Layer 2 of a small transformer language model trained on English Wikipedia (15 layers, counted from 0, width 64).
In attention head 1, each number of a token's query is one row of weights dot the token's vector x. The head spreads its attention over the tokens so far by the softmax of query dot key.

Query weights of the head. A number n stands for n times 0.0038.
q0: 8 -14 -4 55 33 -19 12 -51 -53 9 18 7 -21 -38 -7 20 -30 53 23 -45 20 -24 9 7 4 -38 -33 -29 0 1 38 40 -58 9 -30 -12 -54 -30 -5 3 -6 -2 -23 73 -5 -18 -32 -1 58 16 15 18 20 24 -54 -41 -6 -22 19 30 -19 1 -20 -10
q1: -48 11 -20 8 24 -21 -23 12 18 -38 -9 45 30 13 55 7 -33 22 6 28 4 24 13 -3 18 14 15 6 2 11 49 1 6 -18 -3 25 -17 46 42 -19 26 37 60 -38 14 -7 6 58 -22 -46 2 -1 -19 1 31 -32 13 29 8 36 9 37 25 -6
q2: -2 18 2 22 24 14 4 4 -13 4 -3 -37 28 26 37 -14 30 -23 6 2 -13 33 -8 15 6 42 26 63 -24 39 12 -27 20 -33 6 -21 18 11 -4 21 -31 -10 37 -21 -25 9 8 28 1 -70 2 -35 -44 -4 28 -24 10 -34 -39 10 -11 28 25 14
q3: 8 -5 -35 -8 28 -79 -2 -51 -13 27 -15 -8 17 8 20 -10 -15 32 1 26 12 -3 -49 19 20 1 -14 29 21 -7 0 -18 25 10 -22 -13 -65 10 -6 21 14 -3 -22 31 -19 -34 -16 10 -12 -22 -47 -20 12 -23 -17 34 11 -1 7 25 -10 -26 14 -38
q4: 7 47 21 22 42 46 -50 19 -8 13 -29 2 -6 -14 39 -6 -1 20 31 -6 -37 11 22 -2 -20 -3 -10 -16 -36 33 16 -4 -14 -14 -34 4 42 -5 -1 -16 30 41 4 -15 -34 37 -13 -2 -3 -19 11 -7 3 47 24 -30 -50 -12 -30 -38 13 14 -2 27
q5: 11 23 43 -35 32 42 52 34 16 -18 8 6 39 -10 42 -19 -50 -8 17 13 -13 -9 42 -21 -21 47 5 -19 9 -17 -19 50 -29 -65 5 7 -30 -23 7 5 -24 -3 -10 26 -10 12 26 -30 -12 -32 2 7 17 19 43 -30 -4 9 -49 16 -7 22 3 -1
q6: -43 -6 2 11 -28 44 25 -8 -39 32 20 -7 36 -24 39 -15 -27 31 68 53 15 -46 19 -27 -8 -24 -32 0 -12 -34 0 -28 7 -14 2 23 -55 42 -1 4 -1 -1 15 -21 1 25 -49 -1 40 -30 10 -5 -20 -4 7 -38 -35 8 -6 20 43 -11 -31 32
q7: 26 -36 -32 1 -5 70 56 2 -49 -1 -24 -34 21 19 -38 -45 -30 -13 -20 -52 1 -9 10 -46 25 10 51 3 -2 -8 -11 61 -7 16 -15 -12 4 20 -20 -5 -28 -18 8 40 6 40 -11 -39 6 -14 -18 -11 -37 20 -16 22 19 -26 -1 14 -24 -13 -4 -1
q8: -2 -27 -9 -42 24 64 -68 6 41 7 -8 30 -14 -19 -53 29 36 -13 -6 26 -10 -8 10 44 0 24 10 -18 2 22 -32 -23 0 -86 -38 -8 33 46 8 -1 1 15 -6 21 29 -2 31 10 -1 16 -6 3 -12 40 -13 3 -34 2 11 15 -21 6 -24 42
q9: -12 -27 8 -31 -20 17 25 9 -7 -19 7 -8 -15 1 -34 2 -27 39 36 19 -10 -11 36 0 13 38 15 -68 8 1 22 31 -6 -33 7 -14 -33 5 42 6 -38 -14 -21 -7 36 -4 30 21 12 -19 -26 22 9 17 -13 30 29 -8 24 11 -10 69 4 -12
q10: -43 -12 1 19 -37 -58 11 -3 41 2 -30 9 48 -2 -30 8 45 7 37 1 33 -3 -10 13 9 -7 48 4 -30 31 -29 -28 -25 -33 61 14 40 12 -48 -30 -35 -13 5 -22 -4 -32 -62 35 46 55 -13 24 8 33 1 55 23 -32 60 -14 -4 16 -8 1
q11: -37 9 -83 9 -19 16 -13 19 -2 -14 13 38 -9 -46 31 78 -64 -4 14 57 -32 -64 16 9 17 -14 -42 -14 -13 45 -9 19 35 40 40 34 -25 12 -30 -26 -2 -12 35 1 -3 -58 7 -12 -12 12 11 -27 -8 12 -12 10 -13 -51 55 -38 28 40 -38 -56
q12: -16 -18 -10 2 -35 -58 -25 24 -47 -3 -22 84 3 22 39 11 -47 -94 21 54 -18 49 -5 -8 62 38 -36 2 -47 -38 36 -13 9 -11 19 -9 -12 2 -25 -4 13 5 27 -48 17 16 -20 -24 -25 13 -25 -4 15 22 -16 -95 -23 19 -19 -12 59 -1 77 -11
q13: 33 13 5 20 14 47 5 16 32 6 40 21 27 -21 -4 33 47 29 26 33 46 -31 -20 38 -18 -30 -2 -2 36 42 -6 -7 -19 25 89 9 11 4 8 -20 42 -62 18 37 17 -12 -32 -19 -6 14 33 3 24 -29 0 13 -25 -11 -17 5 42 5 -10 18
q14: -5 -1 -28 -28 47 12 -10 1 -11 -19 -15 56 4 21 14 66 -11 29 -11 -21 -7 -59 5 -13 -39 -28 -14 6 2 39 29 68 -18 -8 -59 44 10 -5 9 1 -28 28 -38 -2 30 1 42 6 39 40 -19 25 -6 54 -5 25 18 14 8 -10 33 -7 -39 21
q15: 14 12 -7 -18 27 -40 20 -57 39 46 6 -15 -17 -15 14 5 5 -33 9 25 7 -18 -22 -6 -16 -34 3 -41 -29 37 -45 1 -43 15 49 -34 0 -48 11 -6 17 -30 46 -63 36 -15 5 34 -1 -47 10 -43 -4 -53 9 33 -22 -3 36 -2 4 -27 6 11
q16: 33 3 -29 48 -9 -9 4 -41 -43 0 -5 38 5 -15 57 11 -13 63 -18 -13 -9 -58 21 8 9 -5 10 24 33 -43 8 26 -48 35 10 3 -26 30 34 -6 45 46 23 22 -50 -2 -51 4 19 -3 -10 21 -4 -35 -32 -41 1 -14 -1 29 -15 20 -2 -5
q17: 20 6 -11 0 4 47 -17 17 -16 31 -32 -25 20 35 -15 -32 13 -54 -42 -11 3 46 -10 -11 4 41 11 38 -12 37 -5 -14 40 -15 -3 -8 31 -13 -18 -2 -15 -1 7 10 28 -5 28 -21 0 5 9 -72 -4 9 18 -16 30 -10 -47 2 34 15 30 48
q18: 18 21 -7 -10 4 35 -19 11 -53 -20 -18 -26 6 35 -3 -4 18 6 -2 8 -18 10 -19 9 -17 33 17 6 20 -3 6 -6 15 -54 -14 2 -5 2 -9 17 -7 -14 -23 6 43 -13 5 -2 24 -1 1 -54 -31 31 25 -28 2 -17 -17 -3 17 2 35 -2
q19: 2 20 6 14 10 -2 -2 -6 -19 3 -19 -5 16 17 22 5 12 8 4 4 -12 60 -13 -11 -16 19 24 8 -6 1 11 -12 -9 -31 -30 -26 2 12 -4 27 -2 -20 -1 -8 -7 -15 0 -6 20 -11 -11 6 -19 -4 35 -49 0 -12 -19 18 13 19 7 38
q20: -16 -17 -7 -32 28 6 -5 -16 -13 7 -17 18 5 8 4 -3 -20 -27 -14 10 -6 -14 25 -9 -5 8 37 31 19 -18 16 7 45 -21 29 16 -23 37 -26 -16 -15 -14 46 1 34 -49 -1 -7 -36 10 -11 -59 -7 38 7 -11 36 12 -16 -22 -8 35 -19 -16
q21: 8 -3 15 12 -48 22 12 22 -5 -18 39 -6 38 -11 -21 2 17 -8 11 25 29 -4 -18 18 25 21 3 -30 -13 20 -29 29 13 -18 -34 -27 19 34 31 -6 27 -9 36 5 24 7 20 54 -6 6 -6 -28 -9 26 -19 39 10 -8 -3 -5 -19 -16 -14 -4
q22: -26 -21 19 -28 -17 36 46 53 -3 -19 -10 -6 6 -4 -19 -8 -36 50 -3 48 15 16 20 -25 -49 3 5 -50 4 18 20 -14 25 -2 46 -11 -12 -8 -19 -6 -35 -27 23 -30 58 14 20 24 -6 32 0 53 -7 39 -9 31 17 -7 37 5 0 -10 -15 -23
q23: -8 -1 1 -32 -15 -17 -11 -32 6 12 -3 -8 12 -30 -8 -7 -8 14 -11 -23 29 20 33 -37 11 -7 0 9 -3 -35 23 -8 -5 -13 22 16 -6 19 -47 -21 17 -48 19 -6 -15 14 4 7 -19 20 23 3 12 -4 -46 -2 2 -26 -18 30 7 15 5 11
q24: 3 13 -21 12 -43 -15 22 -64 -48 26 -32 40 10 18 -10 -12 26 -5 39 -26 5 -2 -36 -36 39 11 -7 39 -22 17 -51 13 -30 42 -21 -12 20 -27 48 1 3 5 -65 25 -15 2 -21 15 12 -32 -6 -36 6 -17 -9 3 -14 48 18 -7 -36 2 -23 -11
q25: -18 4 48 -5 1 -48 -21 -38 24 -19 33 9 -43 -14 16 44 17 4 11 -3 -4 23 -73 40 27 -48 11 29 -28 29 -28 -18 19 7 -25 -21 55 13 23 -16 53 22 -33 7 -53 28 0 18 10 -4 -33 25 57 17 46 49 -40 52 -12 21 5 -25 12 -20
q26: 5 7 -9 -4 -26 84 4 57 -6 39 19 -20 30 16 29 7 -5 6 35 23 -21 -15 -29 5 37 14 -19 12 22 11 -22 9 -34 -29 3 18 62 -9 -2 -13 -8 23 12 43 39 -32 21 17 35 10 -3 -31 -30 48 33 20 22 -2 11 -16 -14 -34 -5 27
q27: -44 -2 -36 24 -28 -30 -10 1 -2 4 19 0 -45 -10 -38 14 9 -4 6 -50 -9 -65 9 20 2 -61 20 14 42 77 19 52 -44 32 -22 20 6 33 64 53 -22 -27 -20 -33 3 -82 -1 -16 -6 -33 57 -34 -16 38 11 10 54 4 42 -31 -8 0 -14 -30
q28: 27 30 9 -8 43 8 -52 33 -39 -24 7 3 17 27 42 -11 73 -26 -8 13 24 -1 17 18 -22 29 12 36 -23 39 29 -19 -15 5 -4 -27 20 17 18 30 20 2 -7 -2 -10 -27 2 41 -1 -25 6 -3 -11 -34 74 -22 -3 31 1 11 33 55 24 42
q29: -39 5 -11 3 -41 11 -9 19 -22 -3 15 -9 -19 10 25 -35 7 45 -23 17 29 -24 -4 -59 -46 28 16 -32 28 25 11 -10 11 14 -10 27 15 -31 -39 29 23 13 -60 21 7 21 -39 -38 19 33 -4 7 0 -3 15 -15 37 25 53 19 14 -16 35 0
q30: -7 18 -17 -42 35 18 9 23 18 46 -17 -42 -34 -25 -40 -44 -20 9 -4 13 -3 4 20 -61 -5 14 -61 -5 -30 15 26 11 -6 51 0 -12 15 -28 -5 7 35 43 42 7 3 -58 -42 -63 -67 17 -29 -9 32 69 -39 17 -27 -78 9 -9 -18 32 -3 -12
q31: 19 -19 -51 30 46 -8 35 6 -45 91 22 -16 8 22 11 -24 0 31 -52 -18 -31 1 -18 30 -65 -44 24 28 10 47 20 -23 33 16 -49 11 0 36 48 51 12 -12 -11 14 7 2 -18 -44 23 4 30 -10 16 40 20 24 -26 -12 30 -26 23 -33 -20 -20

Each question shows a short text with each token's key, already scaled and adjusted for position as the last token sees it. A number n stands for n times 0.016.

Then comes the last token's vector x. A number n stands for n times 0.04.

0 " FI": 19 16 4 -3 10 20 11 27 22 46 11 6 -8 -2 18 -4 16 0 3 13 21 5 14 8 -17 -11 36 21 3 2 -11 33
1 "PS": -18 25 28 -15 14 20 10 20 10 19 19 -7 -5 -9 -2 -14 38 10 8 21 20 12 8 2 -16 -32 27 16 12 8 -18 3
2 " code": -21 14 12 -19 8 28 6 29 -3 36 22 -11 -7 -8 -1 -16 5 19 10 17 25 1 10 13 -19 -32 24 12 9 9 -19 15
3 ":": 10 4 3 -3 -1 16 13 10 -1 38 3 -38 -13 -28 14 8 0 5 3 6 4 -6 7 16 -37 -32 25 20 5 -2 -11 28
4 " 45": 4 -13 -2 -22 6 31 26 18 4 24 4 -1 -4 -2 -3 -3 -32 28 28 12 30 5 15 10 -24 -31 18 3 10 3 -12 11
x: -37 -22 -15 -30 -12 36 -20 -23 -19 7 27 -8 22 -5 17 3 -42 47 15 -26 23 26 23 -40 -16 23 44 -15 33 -12 -38 -21 13 -7 -7 19 48 15 31 -1 -20 -21 16 -31 21 -16 52 -9 -11 -1 -16 -35 -9 38 12 29 -2 3 -33 33 30 29 28 2
Which token does the last token look at most, and with what share of its attention? 2 " code", with about 40%

0 " mi": 4 15 1 -1 14 21 13 28 24 53 9 -2 -17 2 14 -12 11 -3 2 10 17 4 6 7 -20 -5 44 25 -2 8 -15 34
1 " (": -2 3 -15 -8 -2 31 13 16 5 50 9 -13 -1 -15 26 -3 -3 6 2 5 13 11 24 5 -32 -7 37 17 -2 6 -27 34
2 "14": -37 20 12 -17 13 25 23 21 4 28 21 -2 0 -1 1 -1 10 23 21 22 25 4 12 6 -34 -30 23 11 12 7 -22 12
3 ".": 4 -14 -14 -14 4 22 24 24 -1 51 19 -21 -14 -6 24 8 -6 19 7 12 10 -1 11 15 -14 -29 24 20 2 12 -33 17
4 "97": 14 -11 1 -25 9 23 16 20 0 27 21 -12 0 -9 10 2 -29 31 28 11 25 1 11 4 -37 -32 21 11 23 6 -18 12
x: -43 -27 1 -39 5 34 8 -49 -32 -15 1 -11 6 -12 22 -2 -23 35 16 -9 11 35 23 8 -25 7 32 -21 33 -7 -18 -1 24 2 -19 19 78 12 28 0 -12 -42 16 -35 25 -20 31 4 -23 13 -15 -29 2 29 11 14 13 5 -9 6 36 39 39 35
Which token does the last token look at most, and with what share of its attention? 2 "14", with about 50%

0 "ho": 16 18 8 -2 14 13 19 24 22 40 11 0 -13 -1 6 -12 9 4 4 14 18 7 6 4 -13 -15 39 14 -1 12 -14 19
1 "le": -1 19 21 -8 8 16 10 14 13 28 11 -11 -19 -12 3 3 25 8 3 15 15 -3 4 2 -25 -30 38 15 14 -1 -9 16
2 " we": -14 7 19 -14 5 22 14 10 13 37 10 4 -14 17 -16 -14 3 17 16 20 24 20 10 8 -15 -30 19 7 14 4 -2 7
3 "b": -21 0 14 -20 10 22 19 17 7 22 15 -5 -12 -8 -1 -2 -24 24 17 15 16 4 10 0 -21 -26 34 15 5 5 -13 10
4 " port": -2 -11 10 -22 6 25 16 27 10 25 8 -16 -16 -4 -13 -1 -22 19 17 20 26 15 14 8 -16 -19 28 1 -7 -5 -8 5
x: -47 -42 -22 -9 9 55 -10 -27 -39 2 28 -17 -9 9 -9 -8 -23 20 17 -6 5 -38 45 -11 -32 24 30 -8 14 -7 -49 16 8 29 -18 0 47 -6 28 8 -19 -44 -10 -2 7 -19 25 -8 2 0 -1 -21 3 69 19 28 -16 -28 -2 28 26 22 33 0
Which two tokens does the last token look at most, in order? 0 "ho", 3 "b"

0 " Land": 11 21 14 -7 12 16 17 31 25 41 8 -7 -17 0 13 -11 10 1 5 25 21 14 7 4 -23 -19 45 12 5 1 -16 30
1 ":": -4 3 -4 1 -3 8 11 12 3 45 4 -38 -19 -27 20 13 -14 0 -2 7 3 -13 11 14 -32 -27 22 29 7 -3 -23 34
2 " 5": -28 16 11 -15 7 30 29 21 9 34 15 -4 -6 -6 7 -1 11 26 19 21 31 -6 14 12 -31 -29 24 8 9 -5 -21 15
3 ".": 2 -14 -11 -19 3 23 24 25 -2 44 17 -24 -9 -8 22 3 -7 24 12 15 13 -2 10 13 -13 -33 25 25 5 13 -31 17
4 "78": 10 -12 1 -27 6 23 19 16 5 24 17 -7 2 -3 2 0 -33 32 31 13 30 7 12 8 -31 -36 21 14 20 5 -15 14
x: -43 -21 -12 -35 -7 31 0 -40 -29 -11 6 -12 10 -15 19 5 -36 41 12 -23 1 36 13 -4 -25 12 28 -13 30 -8 -26 -7 11 -2 -12 15 73 20 35 2 -32 -42 12 -41 23 -24 30 9 -16 6 -25 -16 -3 42 11 21 2 -6 -24 6 33 25 48 29
To which token does the last token give the most attention? 2 " 5"

0 "ct": 17 19 4 -3 13 17 22 21 19 44 8 -9 -23 -2 8 0 12 0 -4 14 14 9 11 10 -21 -20 50 17 1 3 -12 27
1 "able": 3 12 16 -9 2 26 15 9 2 35 1 -21 -17 1 -11 -1 19 13 2 16 21 8 8 16 -25 -27 50 15 12 -4 -26 18
2 " and": 1 -8 -11 -3 -19 17 19 -1 -4 53 9 -19 -14 -7 4 2 -4 5 4 2 13 4 5 11 -37 -29 34 23 0 -1 -25 27
3 " that": -6 6 -1 -5 -1 11 31 11 23 48 18 -13 -24 -7 -14 -8 3 5 5 13 26 4 27 17 -26 -35 14 6 10 23 -4 13
4 " CA": 1 -9 8 -28 6 21 9 23 11 25 6 -5 -3 -22 14 -1 -39 27 27 17 26 12 18 2 -22 -30 27 6 9 -6 -9 11
x: -8 -26 1 -15 8 42 35 -40 -39 23 -11 -15 -9 -7 -35 1 -52 9 9 26 3 12 14 -1 -26 30 49 -8 14 -19 -53 15 10 -6 -28 26 32 23 12 8 10 -48 -6 -15 -3 -30 30 19 -13 4 -10 -38 2 38 22 58 -22 -2 -1 5 29 14 42 26
Which token does the last token look at most, and with what share of its attention? 4 " CA", with about 60%

0 " which": 20 11 -7 8 11 26 38 35 43 91 22 -1 -25 6 9 -26 10 -5 -1 20 34 7 26 20 -40 -26 60 31 -4 22 -8 53
1 " allowed": -1 6 10 -5 3 59 47 16 15 63 -10 -11 -24 20 -30 -11 4 3 -1 37 32 39 9 30 -35 -32 81 27 -12 -37 -1 26
2 " use": -22 24 29 -10 10 53 22 50 19 74 33 -26 -40 -7 -14 -29 18 21 -1 32 45 20 12 19 -18 -41 51 14 15 1 -26 24
3 "rs": -26 3 34 -38 18 42 22 42 -4 41 27 -26 -25 -33 5 -27 -17 42 39 38 26 6 6 -12 -21 -47 66 35 6 -19 20 29
4 " to": 4 -32 -6 -9 -8 27 29 -12 8 58 3 -35 -41 -40 10 -21 1 -1 22 13 24 -18 15 16 -32 -61 45 57 20 23 -24 63
x: -28 -24 5 2 -26 16 9 -16 -5 31 42 -10 -24 -4 17 7 -39 13 23 -20 26 23 2 3 -9 29 35 -9 48 -23 -29 25 23 22 0 -9 51 10 38 8 5 -51 7 -8 1 -41 47 24 8 12 -24 -11 18 39 -21 6 -46 -4 -46 20 33 28 21 20
To which token does the last token give the most attention? 1 " allowed"

0 "nd": 18 28 5 -2 18 25 26 44 27 69 18 -5 -13 7 16 -12 23 3 1 32 21 15 10 9 -40 -18 76 26 -6 2 -10 41
1 "al": 5 27 30 -6 10 30 25 29 22 44 19 -35 -28 -24 13 3 40 10 -2 32 27 -8 10 5 -47 -38 63 28 15 -1 -34 26
2 " Sho": -50 22 45 -27 25 45 15 33 -2 35 11 -11 -21 -18 -10 -14 15 34 27 40 33 25 13 -2 -17 -49 45 22 19 3 -7 16
3 "als": -35 7 31 -28 7 33 26 40 22 35 29 -34 -21 -23 12 -31 -3 31 25 34 32 0 12 2 -34 -44 56 28 13 3 -7 20
4 " was": 1 1 -1 -13 -4 39 -6 15 -15 85 -12 -15 -5 0 28 -28 12 -10 -4 20 27 30 10 32 -52 -37 41 10 -28 -34 17 27
x: -33 -21 22 -1 -15 19 -28 -35 -4 0 21 -1 -21 -28 -7 -18 -44 46 3 20 18 30 13 -24 -30 32 42 -21 23 -37 -47 2 5 24 -1 -11 44 15 12 29 -2 -54 9 -1 -3 -34 26 22 35 23 -27 -30 36 25 -15 4 -22 4 8 20 35 24 22 22
To which token does the last token give the most attention? 0 "nd"

0 "}": 13 15 4 -3 8 18 13 23 14 42 8 -4 -8 4 9 -9 9 -5 3 12 18 4 6 8 -22 -13 32 17 1 4 -17 30
1 ")": 2 17 15 -6 9 16 19 21 13 32 4 -12 -10 -11 -5 -5 8 6 11 16 23 -9 6 6 -26 -29 26 11 6 10 -13 24
2 "\n": -2 0 4 3 8 12 11 21 10 53 6 -10 -15 -6 10 -8 -1 1 0 5 10 7 17 13 -26 -13 26 16 -7 15 -15 23
3 "-": 9 -7 -7 -4 6 17 18 19 5 50 22 -1 -11 6 7 10 -3 3 3 4 22 15 18 19 -22 -17 24 -6 -8 10 -11 -7
4 " Dem": 6 -13 4 -21 8 20 12 24 7 25 6 6 -5 -2 -4 -2 -34 14 21 19 25 17 12 0 -10 -24 27 4 9 -1 -15 2
x: -44 -19 -15 1 -23 44 15 -36 -22 18 29 -9 -14 -6 -36 -3 -21 31 -9 1 -10 12 9 -18 -32 33 29 -29 28 -7 -46 14 9 22 -33 7 46 20 18 18 6 -50 -3 -1 19 -38 34 2 -4 19 13 -19 -2 58 34 48 -34 4 -13 8 33 14 5 15
To which token does the last token give the most attention? 2 "\n"

0 "ern": 16 29 16 -3 13 21 23 37 25 56 17 -17 -10 14 8 -18 16 0 -1 31 29 15 4 18 -27 -24 56 28 5 -2 -23 36
1 " (": -5 8 -12 -14 -4 41 16 25 3 63 14 -16 0 -12 27 -10 -3 9 3 12 21 21 28 8 -38 -13 50 25 -2 5 -35 47
2 "ES": -53 16 28 -25 12 28 11 31 19 38 25 -8 -3 -20 9 -21 11 37 26 27 36 3 13 -4 -22 -44 32 13 11 -2 -22 11
3 "T": -31 -5 16 -24 12 31 24 15 8 26 27 -13 -5 -15 8 0 -50 40 27 23 23 2 16 -2 -32 -40 47 19 15 7 -29 23
4 ")": -10 -11 0 -28 5 25 29 36 26 47 4 -16 -12 -10 -2 -12 -15 29 35 20 41 -11 13 14 -38 -46 32 13 11 16 -17 32
x: -29 -14 -4 -10 9 14 16 -33 -41 -19 24 4 2 -24 11 28 -63 9 3 1 24 25 1 -21 -37 12 41 -44 10 -25 -11 5 17 19 -16 26 70 10 30 25 -4 -45 19 -5 19 -22 21 17 21 3 -13 -13 6 47 6 39 -18 12 -26 7 35 25 34 21
To which token does the last token give the most attention? 1 " ("

0 "vo": 17 25 13 -7 17 22 17 36 24 51 11 6 -11 9 13 -16 9 1 6 21 26 10 5 5 -22 -17 53 11 0 2 -6 37
1 "ur": 6 26 21 -4 14 25 22 40 17 40 18 -31 -20 -13 -5 0 21 8 -3 27 22 -1 8 3 -21 -28 45 20 2 4 -13 20
2 " to": 4 -13 6 -6 -5 14 17 -2 6 41 10 -26 -25 -22 15 -15 -9 19 13 15 17 -12 11 9 -24 -42 27 43 18 10 -23 41
3 " lead": -11 0 11 -19 2 42 31 34 15 44 7 -25 4 12 -12 -16 -9 19 14 27 32 17 8 13 -25 -22 33 10 -12 -13 -19 12
4 " the": 0 -5 -4 -19 -6 15 28 0 22 40 -3 -30 -17 -26 25 -13 2 7 13 14 27 2 27 24 -35 -38 37 11 8 4 -24 20
x: -15 -9 -3 -3 -14 41 13 -28 -19 18 29 -23 -5 5 -27 1 -50 35 2 -11 8 25 20 -18 -22 25 16 -32 27 -21 -13 14 9 4 3 30 36 13 5 17 8 -68 12 -2 -8 -36 38 8 26 16 -19 -29 29 35 -3 27 -26 -5 -14 36 -6 29 80 3
To which token does the last token give the most attention? 3 " lead"

0 "07": 20 30 9 -4 17 27 23 37 17 57 15 2 -7 12 14 -11 26 -5 7 22 23 8 9 11 -36 -17 48 20 -1 8 -18 35
1 "06": -19 37 26 -16 19 30 23 28 -7 33 25 -17 -4 -8 10 1 34 13 14 25 23 2 7 4 -42 -39 35 18 17 1 -26 17
2 "4": -37 23 13 -23 10 33 26 25 -2 36 23 -12 -3 -8 4 -12 8 32 23 20 31 -3 5 8 -37 -39 37 19 11 6 -29 22
3 "\n": 3 -4 3 2 7 16 14 29 16 78 11 -17 -18 -6 19 -15 -4 0 -1 4 13 12 24 21 -40 -19 37 25 -11 20 -21 32
4 "-": 13 -14 -12 -10 1 25 26 28 7 69 36 -7 -9 10 13 13 11 -1 2 5 32 23 24 30 -34 -26 31 -6 -11 11 -20 -15
x: -45 -38 1 -6 3 19 -10 -52 -33 -12 35 -38 -3 -2 -23 0 -29 20 10 -13 15 25 10 -22 -43 22 32 -34 33 6 -19 4 21 1 27 -2 54 0 14 2 -1 -38 -1 -14 -10 -19 31 26 -4 43 -25 -21 -4 54 7 9 -49 1 -16 6 40 29 11 20
Which token does the last token look at most, and with what share of its attention? 3 "\n", with about 40%

0 ".": 2 15 -7 0 7 13 18 27 18 49 12 -3 -8 8 17 -7 10 5 8 11 11 1 7 11 -13 -9 33 21 -4 13 -19 28
1 "\n\n": -4 -9 -9 4 2 1 4 18 17 52 3 -8 -23 -3 15 -10 -2 0 -13 -7 10 11 22 22 -6 -14 31 17 1 8 -20 28
2 "=": -10 -1 -3 6 18 9 20 12 7 54 1 -20 -13 0 14 -1 -6 8 6 -7 12 8 18 14 -19 -21 22 2 9 15 -30 19
3 "=": -3 -4 -3 5 17 10 19 13 7 53 1 -20 -13 1 14 -3 -12 7 7 -6 15 9 19 14 -19 -22 22 1 9 14 -29 20
4 " So": 10 -11 5 -20 9 21 6 23 5 30 22 7 -2 8 5 -5 -32 17 28 20 27 15 15 -1 -14 -20 25 14 10 8 -9 7
x: -41 -3 -13 -11 -10 35 13 -14 -38 38 -5 -11 -14 -22 -36 -4 -13 52 -3 -5 -3 31 -6 -16 -11 16 36 -25 28 -10 -39 5 30 36 -4 23 39 5 39 26 -22 -30 -18 -8 24 -39 31 30 1 23 -2 -50 21 51 7 19 -38 -8 -7 -9 17 38 -10 24
To which token does the last token give the most attention? 1 "\n\n"

0 " (": -1 7 -16 -4 4 28 16 33 26 68 8 4 -4 12 24 -12 7 6 7 7 21 16 19 15 -29 1 47 21 -14 5 -20 43
1 "2020": -22 34 26 -7 21 32 27 21 6 51 16 -9 -10 -13 4 6 23 -4 11 39 37 12 20 16 -25 -32 25 2 27 4 -24 0
2 ")": -12 17 14 -16 15 22 28 35 31 49 -1 -10 -12 -11 0 -5 14 21 27 25 34 -20 11 11 -36 -38 27 12 5 16 -18 29
3 "\n": 2 0 5 3 10 18 14 30 15 77 12 -16 -21 -12 19 -15 -1 -1 1 4 13 12 25 19 -39 -17 35 25 -11 21 -16 34
4 "-": 10 -12 -11 -9 2 28 26 29 8 68 37 -6 -9 7 14 12 10 1 3 4 32 21 27 30 -38 -27 30 -8 -11 12 -12 -14
x: -43 -39 1 -2 1 21 -12 -53 -35 -13 34 -39 -1 -4 -22 -5 -29 21 10 -17 18 24 12 -20 -44 26 33 -33 30 2 -21 1 21 0 32 -3 51 4 12 -2 1 -37 -3 -16 -4 -14 33 28 -6 41 -27 -20 -2 53 6 11 -51 5 -16 8 39 28 12 19
Which token does the last token look at most, and with what share of its attention? 4 "-", with about 30%

0 ".": 2 13 -6 0 7 12 16 24 16 43 11 -2 -7 7 15 -6 9 4 7 10 10 1 7 10 -11 -8 29 19 -3 11 -17 25
1 "\n\n": -3 -8 -8 3 2 1 4 16 15 46 3 -7 -20 -3 14 -9 -2 0 -12 -6 9 10 19 19 -5 -12 28 15 1 7 -18 25
2 "=": -9 -1 -2 5 16 8 17 11 6 48 1 -18 -12 0 12 -1 -5 7 5 -7 10 7 16 13 -17 -19 20 1 8 13 -27 17
3 "=": -2 -3 -3 5 15 8 17 12 6 46 1 -18 -11 0 13 -3 -11 7 6 -6 14 8 17 12 -17 -20 20 1 8 13 -26 18
4 "History": 2 -1 13 -11 1 6 15 25 21 29 20 -9 10 16 0 -9 -18 22 18 18 24 6 5 13 -24 -8 18 6 8 0 -8 4
x: -38 -11 8 -40 -18 15 20 -12 -13 9 -19 -18 -7 24 -12 -1 -58 7 18 11 25 4 35 -12 -16 -5 36 -64 2 -9 -23 30 8 20 -21 19 42 -10 53 25 -22 -56 -4 -25 26 -21 37 28 5 18 -26 -38 1 46 -2 26 12 -13 -11 10 14 23 14 13
To which token does the last token give the most attention? 1 "\n\n"

0 " he": 12 14 10 -2 14 24 21 24 28 66 9 9 -17 7 13 -17 14 4 5 16 29 8 16 13 -45 -26 42 16 -5 7 2 32
1 " was": -2 -12 -5 4 0 28 -3 10 -12 75 -3 -13 -8 -3 27 -22 -14 0 -3 14 18 13 10 25 -44 -32 34 15 -19 -23 11 27
2 " appointed": 8 7 8 -16 2 33 23 1 -9 51 -13 -21 -27 -24 -6 0 15 1 9 29 36 25 21 40 -33 -38 27 -9 -5 -26 6 -2
3 " to": 1 -24 0 -3 -3 19 20 -7 10 53 6 -21 -29 -24 26 -11 -5 6 14 13 17 -10 11 12 -28 -39 26 49 12 11 -21 42
4 " the": -6 -4 -5 -17 -4 17 28 -6 24 49 -10 -27 -24 -33 34 -3 -1 4 9 13 29 5 27 26 -40 -35 36 13 6 5 -25 19
x: -5 -13 -2 -3 -15 33 12 -31 -13 12 26 -24 -11 5 -24 9 -52 40 0 -2 8 23 16 -14 -27 16 23 -30 20 -20 -18 17 14 2 12 19 49 21 16 20 16 -70 5 -13 -8 -42 35 2 26 18 -11 -29 26 31 -5 30 -28 -9 -12 34 -4 35 74 -2
Which two tokens does the last token look at most, in order? 1 " was", 0 " he"

0 "ck": 15 16 8 -3 10 15 16 25 18 36 14 -4 -12 5 11 -11 7 -2 0 18 16 9 6 6 -18 -16 38 16 3 2 -9 26
1 "s": 4 13 16 -5 6 15 12 26 16 27 22 -17 -18 -11 17 -12 5 7 3 15 14 -9 0 -3 -18 -20 35 23 10 0 -11 18
2 " were": 5 -6 -6 -4 -4 24 -3 13 -4 50 -5 -7 -5 10 9 -25 -2 0 -2 16 17 13 5 16 -26 -22 20 6 -9 -20 0 21
3 " not": -3 8 0 -21 -4 23 18 23 4 47 17 2 -12 -3 -9 -19 3 10 5 24 23 18 10 13 -7 -24 14 8 -1 -3 4 4
4 " st": 17 -15 5 -21 4 23 8 29 16 29 13 -17 2 3 -6 0 -20 18 20 16 9 4 5 -4 -22 -13 17 24 11 7 -23 7
x: -55 -8 3 -31 13 66 -4 -19 -8 17 25 -27 -14 4 16 -2 -42 2 3 -16 4 -5 7 22 -51 -11 16 -17 16 -15 -18 5 12 11 -18 21 31 13 39 23 -15 -46 -23 -10 13 -48 39 13 0 23 -12 -44 11 46 3 26 -9 5 -3 24 37 54 -4 19
Which two tokens does the last token look at most, in order? 0 "ck", 1 "s"